Layer 9 of a small transformer language model trained on English Wikipedia (15 layers, counted from 0, width 128).
Take only the direct path to the model's output, skipping the later layers: a vector added to the residual stream pushes a token's score in proportion to its dot product with that token's output vector.

Output vectors of the tokens that the questions are about. A number n stands for n times 0.01.
"istory": -53 -3 -22 -10 25 -23 1 23 -14 -44 42 -2 -18 51 -48 18 4 -27 -32 0 63 1 46 -58 -2 12 21 33 21 21 -4 26 -13 -17 27 56 -19 -58 25 -1 90 56 -89 7 -23 2 -5 -4 -42 40 14 2 -22 56 12 -28 32 -33 -11 -1 34 39 -27 -8 -34 3 -20 -14 -30 24 3 29 -6 51 23 -10 -42 29 75 -20 -7 4 4 -6 59 -13 17 -15 0 15 2 -74 -12 -97 -19 11 51 -8 26 20 -40 -2 -22 55 -30 -14 31 5 8 -72 49 -11 30 -25 5 -38 -93 28 27 -20 11 -18 -11 -39 5 -2 39 -11
"n": -5 -6 -4 -29 -36 -7 24 29 26 29 -28 -11 -37 -45 28 -26 -38 7 4 -19 17 -20 35 -45 -10 -11 25 27 9 -16 60 24 -27 49 20 -42 -55 -9 -30 -16 33 30 13 7 37 35 5 -43 -10 -39 -27 11 -9 25 -19 7 4 -3 38 17 -8 71 44 11 -23 -44 19 -37 -35 -30 -3 -43 14 -38 -10 37 16 2 -23 -49 -14 -16 -37 43 70 14 19 -26 10 11 4 11 7 17 35 -26 -12 30 6 -5 -21 38 -13 4 -29 -3 61 -4 -19 17 -9 30 -18 10 13 -7 21 20 6 -26 -19 14 10 11 -40 -10 18 -24
"y": 19 -25 27 28 9 -12 24 -28 -18 28 30 -1 15 8 -5 2 3 25 13 -6 37 30 12 -9 18 -15 -9 30 -28 -43 3 19 -20 33 -14 -32 -27 -34 -14 -6 36 -6 33 19 -40 0 5 36 11 -40 31 -8 17 -3 -33 20 -32 6 17 -29 44 -24 0 -9 11 -49 -16 -65 -37 64 -9 -18 42 28 -22 11 11 -20 -10 -24 -9 2 -15 -52 36 -10 19 24 6 41 4 18 0 -1 -22 -20 -2 -32 -51 -5 -51 17 -12 -2 39 0 -15 -37 39 18 -36 33 -30 -9 -13 44 -58 -18 50 26 19 -11 0 -12 19 8 18 21
"ous": -51 -2 28 -2 11 -34 -39 33 -8 9 20 -31 76 32 -49 6 43 -7 -26 61 3 -10 7 -22 36 -30 6 -12 -5 -14 22 -14 2 -18 -43 3 25 36 -28 22 84 52 -24 -20 -35 -18 -8 17 -8 46 -63 -11 -14 -24 -5 -27 44 -4 -3 23 44 9 -36 -60 -23 -19 6 -36 -38 63 5 12 29 79 -28 24 -7 35 26 -30 54 21 12 25 -15 -22 10 16 -79 67 23 13 -26 -42 -66 -4 -1 1 -15 4 -32 -33 40 16 -44 -42 9 25 -32 -42 -7 -10 0 15 45 7 58 -24 38 34 12 -23 -21 -24 9 15 -33 -26
"ep": -35 -7 34 1 -3 11 61 -3 -29 34 6 -38 22 -12 0 1 39 46 24 26 21 -58 9 18 -10 -4 -14 -54 -16 -16 -5 4 31 -36 -25 7 -18 23 -12 -7 63 -24 37 50 -21 6 -6 8 -34 -25 -2 34 10 -32 47 11 22 -11 -29 -10 -27 -40 -30 -35 -43 -7 -4 0 -71 11 -19 -9 5 35 60 -11 -40 0 1 -3 12 -12 -15 17 3 18 46 -9 -15 43 -41 8 -15 5 -2 -7 -12 -32 19 37 -42 -22 17 -11 -9 -43 33 5 25 12 -2 9 -15 -39 60 3 -26 35 -8 -11 58 6 25 26 -5 -8 -15 8
"'": 28 -16 -46 24 9 14 34 -65 -26 15 4 25 20 -6 22 -16 -15 31 -17 -2 33 23 -22 -40 -36 69 18 -55 -6 38 -43 -26 -5 1 -19 -27 7 47 42 -31 16 -7 4 32 -30 -12 -2 11 -27 66 -30 42 -22 1 27 31 2 -53 10 -28 -1 11 0 10 -37 61 26 -29 -11 13 -46 7 11 2 -12 -16 -53 -14 15 -18 -6 -9 -14 23 -27 -13 -9 29 -16 28 42 -57 -22 25 -15 -36 7 -11 -39 14 -10 -54 -22 17 13 35 17 43 0 5 -43 43 3 -1 17 -4 -35 12 -52 47 5 43 9 -8 55 13 10 10
"ag": -16 -12 10 20 -16 -4 -8 11 -29 11 7 -19 -3 10 10 -23 21 -2 33 8 -44 36 67 12 21 -20 44 11 -27 -13 14 -19 -19 -56 18 -2 -4 20 -40 5 57 -12 -20 -3 14 37 0 -1 -11 29 29 5 17 -43 5 -2 -22 18 58 24 -16 38 -1 -19 -31 11 5 -18 32 6 17 -16 18 39 46 -9 3 -32 -48 -1 12 6 27 -27 -8 -40 17 -44 -3 14 -5 0 13 17 -18 -6 31 -13 33 -16 -6 -23 -46 20 -11 25 -6 -20 -6 -15 -20 15 -14 -43 44 25 -62 -7 -20 7 -6 -5 11 -9 -1 -15 14 -32
"age": -20 -11 30 13 51 -21 -4 28 -35 -2 1 -49 -8 22 23 -10 54 4 18 17 -1 5 73 -33 24 -20 32 -14 1 7 6 -64 -87 -12 26 -21 -17 -35 -26 -17 62 8 -19 -29 -33 24 -5 6 -15 -36 24 34 33 -17 35 0 19 12 28 27 21 12 -25 -44 -10 7 44 -38 49 29 23 -41 25 45 42 -7 23 -18 -38 27 49 11 55 37 44 -29 2 -42 7 -24 -28 -14 -13 -29 -3 -5 50 12 -3 -35 -41 -46 -39 36 4 -10 -39 8 -12 -4 26 -12 -14 -43 57 -2 -42 28 -78 -4 -24 27 9 8 -15 -10 -5 -15
" W": 14 21 -3 3 16 9 -13 -8 2 -2 12 -19 -13 30 1 9 -14 17 9 -13 -4 2 -22 -9 -5 -5 2 -32 22 -14 -18 12 4 0 -9 4 -24 -37 18 -12 -21 1 11 10 26 17 1 -28 -9 4 -11 -15 22 0 1 -4 2 -15 11 9 2 -6 -20 5 -2 26 40 -8 -22 -7 39 3 -10 -17 3 16 -24 1 -18 10 -15 7 -9 27 -19 -12 -23 50 30 -17 -26 2 -7 -18 27 -18 -8 13 -14 22 -29 27 33 21 4 -1 -30 23 -25 35 -30 -14 2 4 -4 11 13 1 -4 -4 11 -5 -9 26 9 -8 6 -2

Output weights of attention head 6. The head adds the sum of these rows, row i times number i of z. A number n stands for n times 0.0026.
o0: 28 -20 45 14 -22 -18 17 23 9 7 4 -7 -33 20 -18 -1 8 26 1 -30 26 9 -36 -4 22 -47 -4 -32 16 18 -10 33 -10 30 26 -27 13 -43 26 33 29 -11 -17 0 -22 8 -12 10 -18 -16 -13 -17 10 -65 -15 4 -14 -3 6 28 56 -76 -24 -19 17 -24 -3 -26 -22 -7 -24 36 -1 -6 6 19 15 10 33 5 -5 11 -9 -45 27 57 -1 37 -1 -27 -26 -1 8 -8 -13 -44 -17 8 40 3 5 36 35 27 9 1 2 -2 14 -18 4 -35 -8 10 23 4 16 1 0 -35 22 -30 18 21 18 -43 -50 8
o1: -11 -15 30 -27 -42 -53 -13 17 -36 1 -14 -45 13 1 3 -17 38 -23 -38 27 -10 26 37 -1 24 7 15 10 -10 -3 14 28 5 -30 21 -7 28 37 -8 7 -12 -21 -39 36 1 14 -37 -1 15 -37 11 -38 -25 -21 25 -4 14 35 65 18 35 -32 -13 12 4 4 7 -3 4 18 6 -27 46 -28 16 3 -11 -8 5 21 53 9 5 6 17 7 -19 -85 3 18 -8 1 36 -28 -9 -33 -22 -23 15 -18 -25 -24 21 -13 9 28 -23 -3 -10 28 45 18 -13 -48 24 6 -10 -13 -6 -4 -20 1 8 19 27 0 17 -24
o2: -19 6 -2 -10 -42 7 -30 -34 2 -10 4 33 19 1 54 35 -28 12 5 8 -13 -41 -1 -8 -18 16 -24 -18 -5 -14 -32 -2 61 -26 10 -7 -40 -37 -4 -62 45 48 -40 6 6 -37 27 15 -33 -1 -7 4 -17 12 33 24 -10 -11 2 -20 -36 3 -40 5 -6 -50 -32 -22 -15 1 -25 13 -2 32 26 60 -20 41 24 -15 4 -15 23 2 16 30 -13 1 27 4 -28 6 10 8 33 8 18 31 -29 5 -65 -13 18 27 -17 25 10 -32 34 51 10 5 -5 30 30 12 11 5 12 -24 16 -15 67 -42 -3 2 -2 0
o3: -58 5 57 -23 10 8 -24 50 -2 -17 -29 -27 -10 -4 9 0 2 2 8 -10 34 -17 -8 9 26 10 -56 -9 20 25 -22 55 21 2 -22 -48 2 18 17 -48 -3 8 17 27 33 0 7 23 -8 20 -28 12 10 4 6 -21 -57 -21 -16 7 18 -29 -20 -7 -22 -16 18 8 3 -1 13 2 1 36 -4 14 -10 -34 -19 45 -18 18 -13 14 -6 39 -18 -6 44 -4 -11 -18 -35 21 27 8 -11 29 23 -12 -23 18 -13 25 10 -28 24 38 -11 6 -49 -14 -55 -40 44 -16 -35 -33 12 6 21 -17 29 7 1 26 20 -8
o4: 50 20 38 30 -21 -4 -23 30 -3 11 -36 -1 -41 34 -13 23 13 18 5 48 22 -30 2 54 -10 -8 -14 -13 2 14 31 57 -4 -27 10 10 -15 -20 80 -24 35 15 -18 21 -5 28 32 -21 -17 28 28 2 48 -43 24 19 -1 -11 -31 -6 16 13 -18 -14 2 0 -10 8 10 26 3 2 38 15 -23 -12 -28 19 -8 19 -10 -2 0 -45 5 8 -15 8 -20 13 10 -41 5 -37 33 27 -23 -47 1 -29 -29 -34 -30 10 -37 -22 -3 10 28 -17 -10 -27 -59 49 9 8 16 9 -9 -24 7 -13 -3 -67 -3 14 -8 -60
o5: -4 13 12 -33 18 -16 1 -22 -10 -12 31 3 19 26 33 5 -16 -1 11 13 14 7 4 -3 -25 -14 29 -1 15 25 28 27 -27 -13 6 -24 22 12 11 6 19 4 2 -46 -19 22 15 -20 -17 -8 -4 -8 18 -7 65 6 34 -31 -9 -21 -31 -69 -28 18 -1 -53 42 7 -11 22 18 -18 19 -6 -2 -6 -12 -14 0 13 -38 -21 -39 31 -32 33 14 12 15 -25 -8 17 -14 -10 25 1 23 11 -22 28 11 22 11 -22 -21 -62 72 -28 -13 -13 -27 -13 8 56 19 22 6 -2 19 -31 -4 -13 -3 -7 -27 24 -20 -3
o6: -15 29 2 14 -16 -21 48 0 21 -11 -16 -6 4 -14 1 -20 0 -45 20 23 -9 -36 -36 11 -13 -12 15 7 37 -9 55 -1 40 42 21 -29 -21 -9 -13 -6 -30 3 -35 -40 -17 24 -1 1 32 -10 -49 -33 42 43 37 12 -12 13 19 37 18 23 10 7 21 10 -46 -2 20 -47 -11 -26 34 -9 15 -56 -22 -20 -26 -6 -29 -7 -12 -9 -50 28 18 -19 28 -17 -40 -25 -24 8 -12 -19 31 -9 12 9 -2 17 12 5 4 55 -18 30 4 1 29 -22 27 12 0 -16 4 39 -20 17 1 18 -9 4 -12 12 -15 -1
o7: 24 14 -1 11 47 21 25 -15 20 1 15 -2 -24 13 -3 7 19 -18 -22 -42 15 -15 -1 16 -14 4 -1 25 6 -6 9 11 23 16 -42 21 -4 -8 -14 9 23 14 -22 3 -18 -8 28 4 -13 -45 -3 -9 -33 45 28 19 3 -1 5 -42 18 -6 -7 43 -30 36 -31 4 -7 -19 13 12 -24 -37 47 3 5 21 -13 24 -31 44 -30 8 -3 30 -56 15 35 -30 -13 -13 -43 -12 -42 8 -20 -31 -22 -1 -7 11 -29 -38 -10 25 10 -21 49 3 22 7 20 -25 4 38 8 -17 -47 4 11 12 -41 -3 -24 7 44 38
o8: -27 -20 -39 17 6 2 33 -14 -38 -12 -10 10 -18 -25 -25 12 -2 48 -13 15 -15 20 -15 -19 -5 23 -63 14 10 -1 -16 39 -12 -4 -30 -3 46 20 23 19 9 -12 21 -12 3 13 34 -11 23 -17 -45 18 -19 7 23 20 -14 11 -8 33 -10 22 8 -26 -12 5 15 -24 -13 2 -53 31 17 41 53 49 -7 -61 -11 37 9 24 -36 -22 7 -7 11 -20 -10 -17 -25 12 -7 -22 24 -27 -5 -8 1 -11 5 -14 -5 28 -11 -43 37 1 -13 1 -2 -31 32 -7 20 -18 3 -3 32 19 -8 -25 44 -44 -18 22 15 -6
o9: 15 15 16 16 16 -19 30 -19 9 -9 -41 16 29 -33 27 -7 16 -20 -27 22 -8 -32 3 -2 -25 -29 -25 -46 46 -17 -11 8 10 -21 -10 -6 -29 27 7 26 -28 -8 32 -26 12 -16 -20 20 9 -37 36 -48 36 4 -13 11 29 19 -30 4 8 -40 8 29 -29 17 11 -11 -22 8 -19 -23 -34 -2 -42 -17 24 -37 -22 -34 45 -12 -18 -34 9 1 1 38 -9 30 11 26 9 14 -9 -17 17 -41 -2 35 7 32 -34 -19 41 2 -3 21 25 22 5 1 -14 -18 59 9 -35 11 -13 42 -7 2 50 19 -2 -37 45 32
o10: 11 -6 -1 -6 -9 21 5 6 11 33 -43 13 6 -25 21 23 25 26 2 14 -2 23 12 6 -19 -39 9 -9 -8 20 -6 24 32 45 26 -17 6 36 30 -13 10 8 -27 -17 15 16 -24 -6 42 -23 19 -17 13 -6 1 3 -18 -31 26 9 -57 7 4 -6 -6 -3 -24 -1 -18 7 -40 -29 -37 -23 -1 0 31 15 10 -22 -42 9 -9 0 13 -52 26 -22 14 6 -44 -7 -19 -1 -20 14 -5 -5 -12 5 18 -12 -11 -19 10 3 23 -40 -24 36 4 -1 -25 39 -36 14 39 -37 11 -15 -24 22 7 32 -2 7 16 51
o11: 38 15 -5 -12 6 -18 13 19 -8 -41 15 -36 -19 4 26 41 13 9 -13 4 11 -16 -51 -19 28 -31 -2 -23 -13 -16 -39 28 -27 -17 46 -65 14 -3 23 -94 29 10 -16 -21 8 23 -21 -20 -49 15 -3 30 15 38 -9 -8 -17 -17 -34 -11 7 16 20 2 2 -2 42 -27 -1 25 15 12 12 5 26 24 29 -1 -52 38 36 8 -7 34 -4 1 -10 36 19 -17 18 -16 -20 21 -9 26 -9 -22 24 -24 23 10 16 19 -50 3 64 -15 -51 -37 5 -18 -35 29 43 -48 32 11 -11 0 -44 -13 23 5 76 -3 -20 -4
o12: -4 -24 21 19 -2 41 -18 4 5 2 18 4 -21 -25 20 -22 41 19 46 47 12 9 -39 -4 -25 16 28 21 -28 1 -13 20 21 13 4 8 -23 4 -4 33 -2 17 -26 -23 16 23 -19 -18 -41 6 -52 -28 -10 39 -20 -18 68 -39 -27 -11 -26 -17 -60 -19 -26 -42 13 12 8 -15 -4 -14 43 -34 38 -11 28 -26 -10 47 47 -3 17 28 12 -43 7 26 17 -3 27 17 -25 10 -32 14 -22 -16 20 -30 -16 19 30 -9 7 7 28 11 10 -7 33 4 -56 8 -13 1 -43 7 10 -28 -16 2 -36 2 -14 17 -11 2
o13: -17 -7 -1 13 -2 -7 -17 43 -5 47 7 -24 -5 -25 -4 -2 -21 8 24 -5 3 3 4 18 -4 -10 -8 11 -38 -25 -16 4 27 -17 -2 -8 15 3 -23 7 46 10 26 -6 -55 27 18 -56 -21 5 23 38 9 1 38 6 -16 -1 15 26 13 -26 6 -39 -22 -31 -1 -18 -12 7 -8 1 -8 8 11 12 59 12 -18 28 29 11 35 4 -10 49 32 -27 -3 -20 -23 -8 -7 -11 20 33 57 14 19 -10 -27 1 -12 -16 -22 -36 10 4 -30 2 -53 7 -5 14 -24 -11 32 31 -61 -39 1 2 -19 13 10 -18 27 -25
o14: -4 2 13 16 -27 -25 0 32 -25 -8 11 17 26 16 49 79 46 5 25 18 -6 35 14 -34 18 -58 -16 -3 8 13 -23 -23 3 5 -5 -7 23 10 3 -48 2 18 -11 37 -26 25 11 24 -4 20 -39 40 -14 -8 34 5 17 -30 3 -25 1 12 0 -1 -28 -33 -16 -20 20 -10 1 -31 1 -28 -10 23 2 -29 11 -15 -18 -1 10 -62 -31 13 -42 -9 -25 7 33 27 11 8 26 12 46 20 -29 -41 4 54 0 14 -36 5 -36 15 -12 -10 2 22 10 0 -10 -27 -6 10 -38 5 54 -18 -36 -10 2 27 -26 -14
o15: 50 4 -36 -3 14 48 -4 -9 54 16 -31 -5 33 -37 -46 -45 4 20 -10 9 18 -17 -2 -11 32 -18 -16 11 -13 -13 22 -26 1 35 37 18 -19 36 24 16 -37 23 4 -37 2 -20 -16 -13 38 -6 -34 -21 -43 2 -2 -10 30 35 1 10 44 4 26 21 50 -38 15 -15 23 -14 -37 -33 -57 -35 -9 -10 -40 27 -2 -16 -2 -20 -33 33 -33 -16 -10 5 -24 -3 -5 -6 40 26 0 -51 -6 -12 -44 41 7 -10 12 -28 4 -75 -25 59 40 2 35 40 -3 -40 16 17 34 28 18 39 -20 27 -15 23 23 -1 15 -23
o16: 0 0 7 -31 -57 -21 -20 4 -10 44 16 25 -23 25 24 -16 -14 40 27 41 27 -30 43 7 -10 -28 -15 1 26 14 -18 37 39 42 26 17 21 -78 10 4 30 25 -31 34 -10 -33 24 -20 -80 14 -5 43 11 5 67 -24 -39 -29 0 -9 50 36 5 -27 19 -10 58 -69 -4 4 0 3 45 14 2 39 22 -14 -38 -1 -12 18 2 -5 -6 -29 -21 2 72 3 2 -22 -8 7 -15 -17 7 -5 -28 -3 34 -5 20 24 -8 1 36 -31 -32 -3 -22 -29 -38 31 18 -16 -31 -30 -52 -5 -16 -17 -29 17 -21 9 5 -28
o17: -14 4 -42 -10 54 20 -6 11 -28 -20 -52 17 1 21 22 11 6 -25 40 42 54 18 -4 -6 42 14 15 -14 -3 21 -33 41 5 -9 -8 -10 -2 -14 3 1 -4 49 -18 -2 37 6 21 29 7 18 21 -25 -7 -1 3 -5 -11 -9 12 21 -1 17 5 -34 31 -34 15 -25 -11 -4 -33 39 13 -28 -18 -11 -33 19 -15 -6 14 17 32 -6 -6 7 7 -1 27 10 7 50 -22 8 -10 -14 16 -6 5 -7 -9 -19 -27 7 -25 -4 -14 -59 3 -30 -16 0 14 -26 9 -41 48 5 -96 -11 14 -36 23 2 -11 -9 -39 29
o18: 5 -38 -36 22 2 -24 2 -24 -15 -19 -18 13 26 -62 -51 25 11 25 -30 8 -7 36 -28 4 10 36 -11 3 3 -28 71 -61 -58 -12 42 8 -5 -38 -15 -1 11 66 29 -30 10 -4 -13 44 57 -5 3 -32 -43 -17 4 24 -14 7 8 -50 7 -28 6 66 16 27 34 -17 16 -16 -23 1 38 -28 17 -40 54 27 -34 -18 -11 -1 16 21 -5 -11 24 -18 -10 -44 25 9 9 -4 -9 -3 17 41 5 18 -6 -4 -26 7 15 8 -34 19 38 29 15 11 -6 -7 -2 18 -17 -5 15 -36 3 -4 -28 -7 -57 23 36 -7
o19: 53 8 7 -5 48 25 23 10 31 -1 44 18 8 -22 11 8 16 5 -3 -27 53 -21 -23 -1 -14 -2 57 7 -18 -1 -1 -4 47 -16 -44 0 -7 -13 14 -10 15 22 -15 -27 -19 -29 -7 3 -1 -34 -10 -35 -4 15 -24 11 -29 10 3 14 27 36 -5 17 -12 -3 22 -14 -19 76 31 -46 40 -21 -28 -25 -1 -9 36 -21 -27 -9 7 -53 15 11 60 -19 -12 18 5 7 -13 -2 1 -11 -3 14 -24 12 -54 21 -10 -6 -18 24 -26 -18 -18 -9 -11 3 -4 -6 -6 -3 12 -4 7 9 -23 -9 15 -8 -27 4 12 -53
o20: 23 22 -4 14 -23 15 7 -5 -14 13 21 -5 29 -45 -4 -31 25 24 -20 14 16 -52 -29 -23 -4 46 -12 35 44 -29 1 15 19 -22 1 -7 -13 25 16 -8 22 -36 -32 -6 -4 4 5 14 29 -33 -12 17 -7 -9 -36 34 -32 38 25 -7 -24 -20 29 -23 32 -12 7 41 -18 -26 19 -25 -13 -25 -36 -1 12 11 13 -22 -6 -1 9 13 4 9 -1 24 16 -17 -32 41 -18 -11 -4 3 -40 -29 1 69 -30 20 0 39 15 18 -37 -21 25 -26 -35 -7 15 -35 -4 -14 -10 20 39 -1 -7 23 -46 1 32 26 -23 27
o21: 12 18 -10 8 -23 -6 -5 -10 13 -16 54 15 -6 12 -38 -10 0 27 -11 45 -1 11 27 6 46 -30 1 -8 26 -25 -10 -2 29 -38 -3 -7 14 13 4 -8 -50 -12 45 -13 13 -31 -37 -4 -7 -27 -12 -28 -4 1 -16 -13 -10 3 29 -7 19 -17 -3 1 0 14 -21 5 11 -4 8 30 20 1 -24 58 -36 -22 -2 -11 1 4 19 19 48 13 -18 -8 -11 22 -5 -38 -46 12 6 -4 49 22 -5 47 -12 -22 33 -21 2 13 40 65 3 -29 -7 13 -6 -14 -51 -21 42 -3 -11 -47 -14 -21 12 -9 0 -11 -33 32
o22: 4 13 32 7 28 21 7 -20 3 -23 -4 21 -5 0 -31 -18 -27 -54 -26 19 5 17 8 -5 -30 39 1 -20 12 -13 6 26 15 -25 -18 -10 -51 61 -11 -26 -1 4 -9 46 3 29 -12 13 26 28 34 36 15 -22 15 26 20 11 11 31 -16 18 -6 -24 11 -9 4 -70 -31 -29 1 15 1 -35 -8 -5 -3 21 18 36 -18 -1 21 6 21 -20 -8 5 -22 -39 13 -11 -27 14 -2 -54 -15 9 -22 -3 26 41 35 -4 27 14 -14 29 -1 22 -7 27 -5 9 -18 -5 -25 -29 -28 6 -47 -10 -10 -2 34 -8 -23 6
o23: -25 6 17 11 -23 43 -13 -12 -32 -9 -9 46 -8 -25 -1 5 48 12 -25 8 -8 -22 14 34 18 -14 -28 -4 10 15 -6 -12 -24 26 -18 -21 9 27 14 13 -20 -25 -13 28 -76 12 7 17 16 -13 24 9 27 11 14 3 -19 -11 -19 14 -21 -54 -19 13 9 25 22 -14 -7 -7 -1 -26 -4 11 7 -3 -10 76 -15 0 -22 -19 -5 6 -10 17 22 35 22 38 32 3 -33 -17 -16 -31 1 13 -8 -26 -15 -13 26 2 3 5 -44 -13 11 -23 1 18 21 -3 0 12 -9 8 14 -1 -50 -20 19 19 19 19 -22 -8
o24: -23 3 -17 -19 13 40 -40 20 26 -23 -6 -1 -5 1 18 -5 -28 13 -33 38 -36 -1 -14 9 23 -3 -24 -23 35 -15 21 11 39 32 -7 12 45 19 -22 30 18 22 -61 -9 12 -35 21 -13 19 12 -7 8 -52 -10 7 18 -14 -13 -15 8 16 -26 -15 -9 -32 47 40 21 -23 -21 12 -10 6 28 -35 -27 25 -32 4 22 3 16 -1 7 10 1 -28 -15 26 -10 24 6 24 7 7 -19 -27 1 3 12 21 24 -21 18 -18 -21 1 -12 12 -51 -3 31 0 54 -46 8 34 -13 -19 21 -21 -8 23 -19 20 -11 -25 -33
o25: -7 -1 15 33 43 25 18 23 -8 26 20 60 4 44 -33 21 -26 -36 30 10 -28 23 7 -36 2 -11 -13 -45 4 20 -36 4 -37 11 59 -15 3 -2 23 -50 -2 16 42 21 49 16 34 -38 -43 0 -16 -23 14 -11 -3 -12 -13 -46 -15 19 7 7 2 -36 10 -7 15 14 -23 -14 9 -29 -3 -10 32 -8 36 -23 4 -9 -7 4 -37 -15 24 47 14 -1 32 -19 -17 -6 -54 -21 1 0 -32 -5 -27 -4 1 -34 27 32 9 -24 -4 -20 -25 -32 8 34 20 5 -33 2 9 36 9 -32 -4 35 24 -31 -3 12 18 -59
o26: 28 10 5 20 -21 23 22 4 8 -18 -26 9 18 17 0 6 13 -5 32 -6 3 0 41 -3 8 -48 -12 10 8 -38 45 4 12 -58 50 3 -4 7 -2 15 36 3 8 18 18 14 33 -3 17 41 -66 23 9 -6 -55 -2 -13 -8 -25 -26 11 -25 -10 -25 22 7 13 -6 -31 1 35 -10 33 0 19 -24 13 20 10 27 -12 -4 -9 -29 29 26 -31 -24 -52 -13 10 7 -33 30 -42 -29 20 38 14 -27 -13 -67 5 -11 -27 -43 61 -40 1 41 -18 -7 19 -1 3 -11 12 -12 7 31 -12 -19 -25 -11 11 -7 3 -25
o27: -12 6 -15 13 -21 14 -63 -26 8 2 18 6 9 -23 17 31 -2 3 0 7 -54 15 -10 -8 29 -10 14 -1 -40 17 36 41 -31 -61 -12 5 -6 -47 59 1 9 -22 -2 -5 25 25 16 9 -6 -39 -8 -17 -4 16 -13 45 39 15 46 9 4 85 -15 -10 -19 15 -9 9 -28 -55 16 -20 27 22 -31 -15 21 -19 -28 1 -8 41 -11 -9 -15 22 -10 67 16 24 8 3 -33 -12 17 -18 25 33 7 -8 -10 18 4 -49 -24 -18 5 -19 -34 25 -37 -16 -5 -17 27 13 1 -18 5 -17 -13 -15 3 14 -6 -13 16 12
o28: 2 -12 33 19 -45 -37 9 -6 25 -2 2 12 -38 -29 20 11 -38 -21 17 23 42 3 22 -28 42 53 24 -12 -19 -4 -4 13 8 20 -36 25 -18 -16 -13 -10 -34 -8 3 -8 -23 2 -19 5 15 -26 7 -12 -49 66 -33 12 18 -5 -5 -12 -11 -13 74 4 7 15 6 14 -13 9 -4 2 1 -5 -20 1 -14 27 -1 37 32 9 -53 -2 -7 -35 1 5 -26 -39 16 20 22 -53 27 10 14 30 8 5 18 -4 -7 -59 33 0 -17 -16 -8 37 3 31 -5 -46 -72 -21 31 12 20 45 22 6 33 -12 -35 -39 4 20
o29: 45 0 -23 13 21 4 -10 15 -47 -16 -11 20 -5 -4 38 39 32 -31 -54 -19 11 -30 18 -8 -30 -11 -14 21 4 -18 4 4 -36 -32 0 -1 -13 0 -5 -9 16 -9 -16 -12 8 7 16 14 28 11 0 17 38 -22 0 -1 32 -22 38 -4 21 -28 35 21 -30 -10 19 -29 33 -24 -19 -19 11 44 -22 -47 -27 0 10 -13 35 26 18 5 15 -1 -56 -20 27 -22 13 -24 -19 -16 -20 15 5 49 6 16 18 5 -19 11 12 -10 4 15 15 -19 24 -24 15 -22 -73 18 10 14 8 19 -33 14 -7 58 -25 8 2 -15
o30: -19 11 -21 -5 17 -20 -8 -24 35 25 -6 27 34 22 -30 -45 17 -7 -24 9 -58 13 -60 17 1 7 -20 41 -14 31 11 11 8 4 13 1 26 12 -41 -41 -25 -47 22 -22 -33 -2 -10 13 -13 -6 62 -25 -14 43 41 -38 -1 -1 13 -11 18 10 30 8 -14 1 28 -21 -30 -4 -5 -2 -3 1 7 -38 -27 -13 46 11 9 -11 4 -24 -7 -36 -2 18 -4 16 15 21 -16 -16 -62 -2 -12 0 46 -1 -6 -26 14 10 38 19 1 21 1 42 -45 17 -25 25 13 32 24 12 18 5 21 7 2 -21 -18 -26 -20 47
o31: 6 1 -18 20 31 -14 2 -9 -2 15 -10 -50 -8 -6 7 -17 -14 -2 11 2 -9 5 7 -21 54 -19 -27 -31 14 -19 21 2 22 17 -42 13 -4 35 -14 -15 -45 11 27 6 30 -7 -24 28 -6 -31 18 44 -15 -1 35 -14 0 2 3 15 -14 46 25 28 -61 17 8 17 20 -28 -7 26 -3 -35 1 -8 -54 50 20 -37 41 -51 -19 -40 21 -48 37 20 21 3 -46 26 -8 -1 6 28 -14 28 21 -13 8 -5 13 -9 -6 -34 -5 -46 20 10 -4 18 16 -9 20 -33 -46 -16 47 2 4 18 -21 12 22 -38 22 6

Each question shows a token from some text and the vector z that the head gathered there. A number n stands for n times 0.041.

"a": -77 28 -52 -46 -42 -26 4 56 -70 30 43 -89 -64 -18 -22 47 -22 13 39 -29 -18 -24 38 45 13 -16 -29 -34 5 -15 2 49
Pushed up most: "'"

"art": 3 -7 18 18 2 12 5 -23 16 -9 6 16 -14 27 -2 -12 12 33 -4 13 13 -5 2 5 6 -2 -4 9 1 15 -3 -13
Pushed up most: "age"

"ip": -4 -28 34 10 10 38 3 -20 16 -8 17 10 -22 34 11 -13 49 -6 -5 15 -6 14 -5 -25 0 10 10 9 -7 -4 -29 3
Which three tokens does it push up most, strongest first? "n", "istory", "ep"

" o": 30 -38 9 47 28 4 -5 3 38 16 1 64 -20 24 8 -4 2 31 50 18 7 13 37 10 40 23 20 12 41 -26 -41 -6
Which two tokens does it push up most, strongest first? "n", " W"

"ow": 14 -26 -2 22 4 14 2 -7 -8 12 -11 11 0 -13 8 -2 5 -7 -17 2 -34 -4 15 -26 -8 -2 1 7 2 -15 1 4
Pushed up most: " W"

"up": -5 14 11 37 10 10 -31 -9 35 13 -16 -29 23 -15 13 9 -28 10 -24 -26 -4 -11 2 8 6 -19 -12 -6 6 8 -16 3
Which two tokens does it push up most, strongest first? "ep", "ous"

" V": -7 5 -12 -5 -1 -13 0 -6 -15 13 -6 -15 -7 -6 6 25 -1 32 9 -6 -18 14 -6 -36 -21 17 9 -12 5 -9 -18 3
Pushed down most: "ep"

"ative": 3 21 5 6 -23 19 34 -16 2 -17 7 7 1 30 -7 30 24 -2 -15 -2 29 9 20 1 0 3 20 2 3 -12 -15 2
Pushed down most: "istory"

"g": 2 18 -14 -11 -1 16 -8 -18 4 5 -10 21 -8 6 16 3 2 14 -7 6 11 15 12 -8 -2 -5 4 -8 -21 -2 0 18
Which two tokens does it push up most, strongest first? "ous", "age"

" sub": -11 -34 11 16 0 24 -7 -1 5 9 33 16 -32 -2 -2 -3 -14 29 23 3 -10 16 6 -16 8 19 33 20 5 -6 5 -3
Pushed down most: "age"

"ary": 16 6 -12 16 -6 17 -4 -19 7 13 2 -2 -18 -7 -6 -6 -15 -10 32 -7 8 14 -11 7 3 -2 -14 6 14 -2 10 3
Pushed up most: "y"

" the": 7 4 10 28 33 34 -2 -16 7 8 7 28 2 6 21 -18 31 -8 -17 3 2 2 -9 -1 -4 12 -5 2 -4 -12 -12 -1
Pushed down most: "'"

"and": -1 -22 -22 27 -13 7 9 10 1 -11 14 62 1 -25 42 -54 -14 24 3 33 1 26 -6 -26 -20 64 13 35 -14 -41 -15 14
Pushed up most: " W"

" f": 19 8 -7 14 39 12 -33 15 6 2 17 -5 -8 10 -5 -15 5 29 26 23 -15 -8 -9 -3 -6 7 -15 40 -23 9 -23 25
Pushed up most: "age"

"y": 19 1 6 19 -10 4 -31 3 0 22 -4 -4 -10 -14 12 2 4 -18 7 43 15 8 29 5 -22 4 -10 -1 14 -1 -1 9
Pushed up most: "y"

"ic": 7 -8 15 -7 -1 22 -22 -18 16 21 -13 4 21 16 -15 -21 6 7 -10 -6 2 -6 0 4 12 -24 30 -14 -11 -24 -13 11
Pushed up most: "ep"